Layer 4 of a small transformer language model trained on English Wikipedia (9 layers, counted from 0, width 128). Numbers have three digits each and are written without spaces.
A neuron adds its activation times its output weights to the MLP's output. To switch it off is to set its activation to zero at one token and run the rest of the model.

Output weights of the MLP neurons that the questions are about. A number n stands for (n - 500) times 0.0019.
n9: 415419440418504460494469414490536410473524414585440482553491472491482507426458491434449524506555475619569560437406448456440623445532553519565428476564597397556551531451479545526544494415474416407589369525427509606615534435567491540384549408374533556438553468504527551460462462453498455442507641414443522453520349418420378516515531386488409516454519621420423598386453489417498543495429
n30: 546504551457396624445494585483487573406476589420478473488476373443500585605509422575478522527417438530532538397413571541456513472454558622400549619502555598549438576472472507542538387595525521460519509490544529467522397473480450440707461511624403516508357639510582464518435483529469456417409426544422562570589439664559536545445477490512507542481471445518553509585452498520564533567494
n51: 562504436605506549449578398578568500395552411510405538448469522649581649421438387498362457508485453493486517529534527502555522563510375452563398547558418466610455630552671484432473522550485525384498549427351526598573675448598514510459525370486438502509459556505569474523479417366633483618494554447487454462568442506554351396488508517491463502443447509465508618490480498500502480423546
n74: 443536497454479533562485605465473470530562564471515470529545541493456416546468441551646503556553406531536542522539526523562485537533578469481476484481470497367506513511439510466407596468524403431482449542526485553483478474547504540036524534471584487502454507493565487504456486490478491500549567513567444401494498560502470480588496492543542426528489505546604557479527499418478537446534
n231: 469500487453409491383568482566508550475538545420493527478425567585557440563508471496504464567324577422466556529560586597520528510595525504502505422422531600522474504426531513460557518562475475414487517633498420658596446521468527523521576553498548649688484481510567502551535514480429460506412467492490404482505540589496513469549542462599511594406510555426510498447500426362414531393657
n240: 408521430577488585570486539433485503437449452411565537523596529486596536584468546632556457441528524484578465540519584489675497394404549567510485505507432473444564481524448579434560535600465586456519546474471498533467460515507505487596442632495538472472537434553479465513493486495538519512527532469412390625471522480503587441500518513535455430413468505542653446565537478529588432423391
n365: 517495540497509554522509448504513540556468430396438655458500526535417565460489444520498459477450478431448673438554461602489395482500502500531464473570551545431565475587399542478600428312554611469504472435494514538339601488379428564454444415434409430506514494552456518537523601473542521649438550554618611549459494507458392459522462565471479597488379560525497495460500493450473531428419
n370: 413459459470478614490435527636503477428472353588449451408474587489445615517433465495588532568590477563473474576564527445427609496441447577508535515502506585488489469385516330525561463549427453589421449640423393461467554594520363566389484548409544530464520404544551651447546470481524479452468500445516471420446488485483599414651544504526603490514534427555548460533463436478554504480541
n420: 537476448482555454538441578400493539520465522594521611495458526497551419479505500596550420548475535451506443433542467501461503502497440613464503466413403467505498488385508522541462507464567484512450454486483525499510555525520482516774438471556568489483481513507537580550443600472510481477503524409443469503526478430512515665468541481551477464486514571458613546451466463591564550592534
n490: 569406536576472595425453483593591626510556506473411514495504402527608487569680520456608401624421490489472534491500548559495517457428452595520521515582477380575469591439490371418626564502448449494545475551508528477533515401440448504400464510472410458586478451506468483585438540434414553496511687463552457575436559570576485546483469520564506430514498522500376563477436423396577425391439
n496: 377463521523560654467520629547476494500376492472335446407488570445534483446531429348552600492446548475504442422622415511550458540487570469528536461528481459348428491498428471455467542555476588491449467476421527559541506524550399614364437522410425587372441481535492561544510502536459498535565578537529484380584470567544347586432524473443487527446488516502476504565521427527453432565322
n526: 526399543489513582519452530484582460410453576522402535469522568584495426452460536500554626505431529545500383453458526587432559460543465532526525558429577564397442395466504505503398425500545586525549553407459522622388439524509497484531536478482531539571555372534517439527511417619512481484579498520502460605484458513437534487485408415552428524490480495498615447457398465580508512574450
n554: 456531413503530451456539502498466489466472557564590463569482473390508563439621396486479598593506498458378598460463617544479581624514543421463457526561477415536667520517549482539537496530517377484544409487456490523568445476452512469475485524509506384540606548575545508505441445489505446557512493447615569568629557493454516564602502664530573442589451525514507486452457522599622429516518
n570: 426532581456461437431496550450358520500416471533425478578492550524414476345427491551502464461455429562513502606413520480585441498480581532463517507498526588431561355522463596530595479482474339519428555592531504431572498489522417475401562500458483466438549568353467523478532548474463502479590526490488498412544535402525494427552553514491564417464536568582536735657581543425524441520585
n602: 608484566551558328521459441451524555538546420494555415427496393630474472403407403517483561447385531493507573379447559472543485626540466523443506504534551556508418595637464447495455585645500445530559492557469477485381513504418509531439489634546496508528506464419494525443444398543491451459504506418353571566553553330518421461432483412486537492437564490531482584494504619537609601531564

Each question names a token from some text and the token that comes next. It shows the activations a of the neurons there, in the order above. A number n stands for (n - 500) times 0.021.

Then comes g, the gradient of the next token's log-probability with respect to the MLP's output, scaled to length 1. A neuron's effect is roughly proportional to its activation times (output weights . g). A number n stands for (n - 500) times 0.00078.

"pen", then "ko"
a: 487500501495484511509499410500520494527520498
g: 480546458587673275406490446339321462527415592651460602544285510528392414478399485535591618539509465519569554380536707462326613315371507350582459679590481635643496506483338326423286344517540491492564436483591605363715567356506682383545598529405580372419835561539352540552322689350595545497539417390560550563323651538501634551448288824610614594469573671604543587455577530595685603603685
Switching off which neuron hurts the next token most? n554

" her", then " res"
a: 510496507490449447493498502510496501552495519
g: 577480545490233262322411315634491490543464536749297524659376438651290580512544479521523401426501536537510843526687413644383440725563585431496536615388195453410447549305605496395583519550374639562528610702443377505555601642523308410498645542533443615377528473510673578368597500417597574512413616533475435428460517505632236503482520392514454590557260393356579338451473538678644376364572
Which neuron, switched off, raises the next token's probability most? n231

" Mor", then "ari"
a: 493498499503448404515486498476498495478419487
g: 385464251410630636456448634573370426715484309492706452303476284423275731702427424498542455492309321531377469209515693512412576485445638631600461465484662330583442336447548434350534459534502570539442531425284622699627578359429448349442561453492331609527465567448467477438595386328663485368354277506602444439267429432403567671373392588454410581646456500451387579598359524527436449399468
Which two neurons, each switched off alone, lower its probability most, in order? n570, n240

"ine", then " t"
a: 512507508499496504500528500488497691538493508
g: 557330516397392486331392658496359512394578659499480515333638551590321401545422277568691537525586469551682585480420587617497665734432452574412443497381428553423355506576296491632584524409735605567206598677301428369485299280448483571537604584490549566507626545557508424594472613453529405490612583574416595657098447399643625432392453588595549585422373514336457586726602469550516555529728
Switching off which neuron hurts the next token most? n526

"ati", then "i"
a: 501499499601502503491502365499514479475503509
g: 605796586580571618484722682460442690506479542507774427672427529614399658652459577321532483455384441416567600509436614572236470327610341502555631389635456520601393429538622299554534563558590362564624571566491533700424435449364595598320438595518516463497329510422463553615577510527820678283277477559500338490345283491384547564506358482555303394627599471446339317607448542560513646490516
Switching off which neuron hurts the next token most? n420

"in", then "anc"
a: 524501501499505499507409491492521521497497503
g: 558488398557643535535458601636419492450595522555445353396545745428340642392460665331374482809546640443564488622429565617513591483440745643598491498739642452437651520586445644602621417505299586449539608408460540381416585525605323575529586504495621512463457378669281382667441597578756539747523690459477548578668412613691583353488617495437638725314457588476458453524397655522242412572604
Which neuron, switched off, raises the next token's probability most? n370

" college", then ".\""
a: 495484492497521458502505452510523519496493522
g: 534503544572553551680372421535564337386377422477621368784363513731546507582475641386611267483413780509458612430318528564390447338473606557558435394698457504558527608343515789515354584451370647353509631580567348381474508484507510514526448284494460450477569400458725614242381307387456503395568681552636541461486549444592652736598527455635268298511568581506578342406282504600459506521450
Which neuron, switched off, raises the next token's probability most? n420

" Ol", then "ga"
a: 481476509482456292522486493504511498504484493
g: 701388647579342379543604513341600553424570405673422562712711592548307312282527460811520674617508711332591474646454546432484393464579483531521632583415497459669508672488640362588444486568521605602441177378653472334490641580427640474466585576559503582528510576442337612413570421568519585584614458310494681389466497605335349625426312598354522678454640340484668553519557493660478478653520
Switching off which neuron hurts the next token most? n240

"it", then " primary"
a: 386500510513503484512515501389500500481470504
g: 475459436469577481448454466509389337723518406346403458370557345440507524540227390592536521598538450674577490559684544526484725744553546456575542459436741545327576374498459730485655636240266502630464517519748435596414257537579563513336581509272610511262496459565508527304538500422477575685507275493538380538575590405359431379341748470528383519434344405561546644569639653410384534492578
Switching off which neuron hurts the next token most? n490

"ap", then "ers"
a: 501527508507516500488505506495585480487479511
g: 362374496530577540621202671412574514524292397596458561311369379567523537554374430441717461681434518555532419614621554228596613414550274651424556514575333322367600294543553589250485554734251563515529533554356388600511494493463592431532290361594559251428469490626611562576362480490460564560529534406511483609500401421335524606754334252520411615366552610540524378524441524516581367620384
Switching off which neuron hurts the next token most? n496

"ia", then " L"
a: 509100464502495499499496490493563482455486498
g: 600475417379342354625528281531484584488643266516666576431345622534556532524494679376321450384680491545476433404483448378574559680520351585582458381649431441666603448652148521630634419429467672547507354423633389523499543652522362596535516525557546290424595591539476572561405756273306508770406498432512591502580443647460664388408701397574402530398607460597578382476696652467594648573656
Switching off which neuron hurts the next token most? n30

" And", then "ron"
a: 499494505499511452515482484506508504492490499
g: 585579348599613591442540519590546287493520579486425623438613733278422493366476481589382761347526529405658517617563526498503691498718598614610509395410364515525536503654477651684450346458640430475320734320369304501444698501436571518567499649496311432506443556486617594520618551745622526504502257411404505576605646358457698634341497520489664346226503430414527493574344708425481437449654
Which neuron, switched off, raises the next token's probability most? n240

"un", then "ner"
a: 590497508518507503503495481500482505500461521
g: 666439589332535272510541507281233605514506566440461424509593712439478488723599307628690586393316651406454487415470551646542496361565507496577740522602466669563422368402619695385411560633468615706481586573539370513522498563464632368424367534381446581824353485334551356457677489435671628428590450575611427459341484523451562430725582388505488644604733452492476452623444724519505612426346
Which neuron, switched off, raises the next token's probability most? n9

" Max", then "im"
a: 494502505498490440503484491504452497485488481
g: 299561479446576406541721658475602303398536546373445428562448281294416579545551493438317567447524302500493656291255525553293569587434722633567628363273534545314416639434466414433411585531551453426324302574660532361461520555544291514600584406614466524531370532611287664371338472558514407508333297517457590473265663487606491485547233423582421464449438544605509572340399408277492491445523
Switching off which neuron hurts the next token most? n240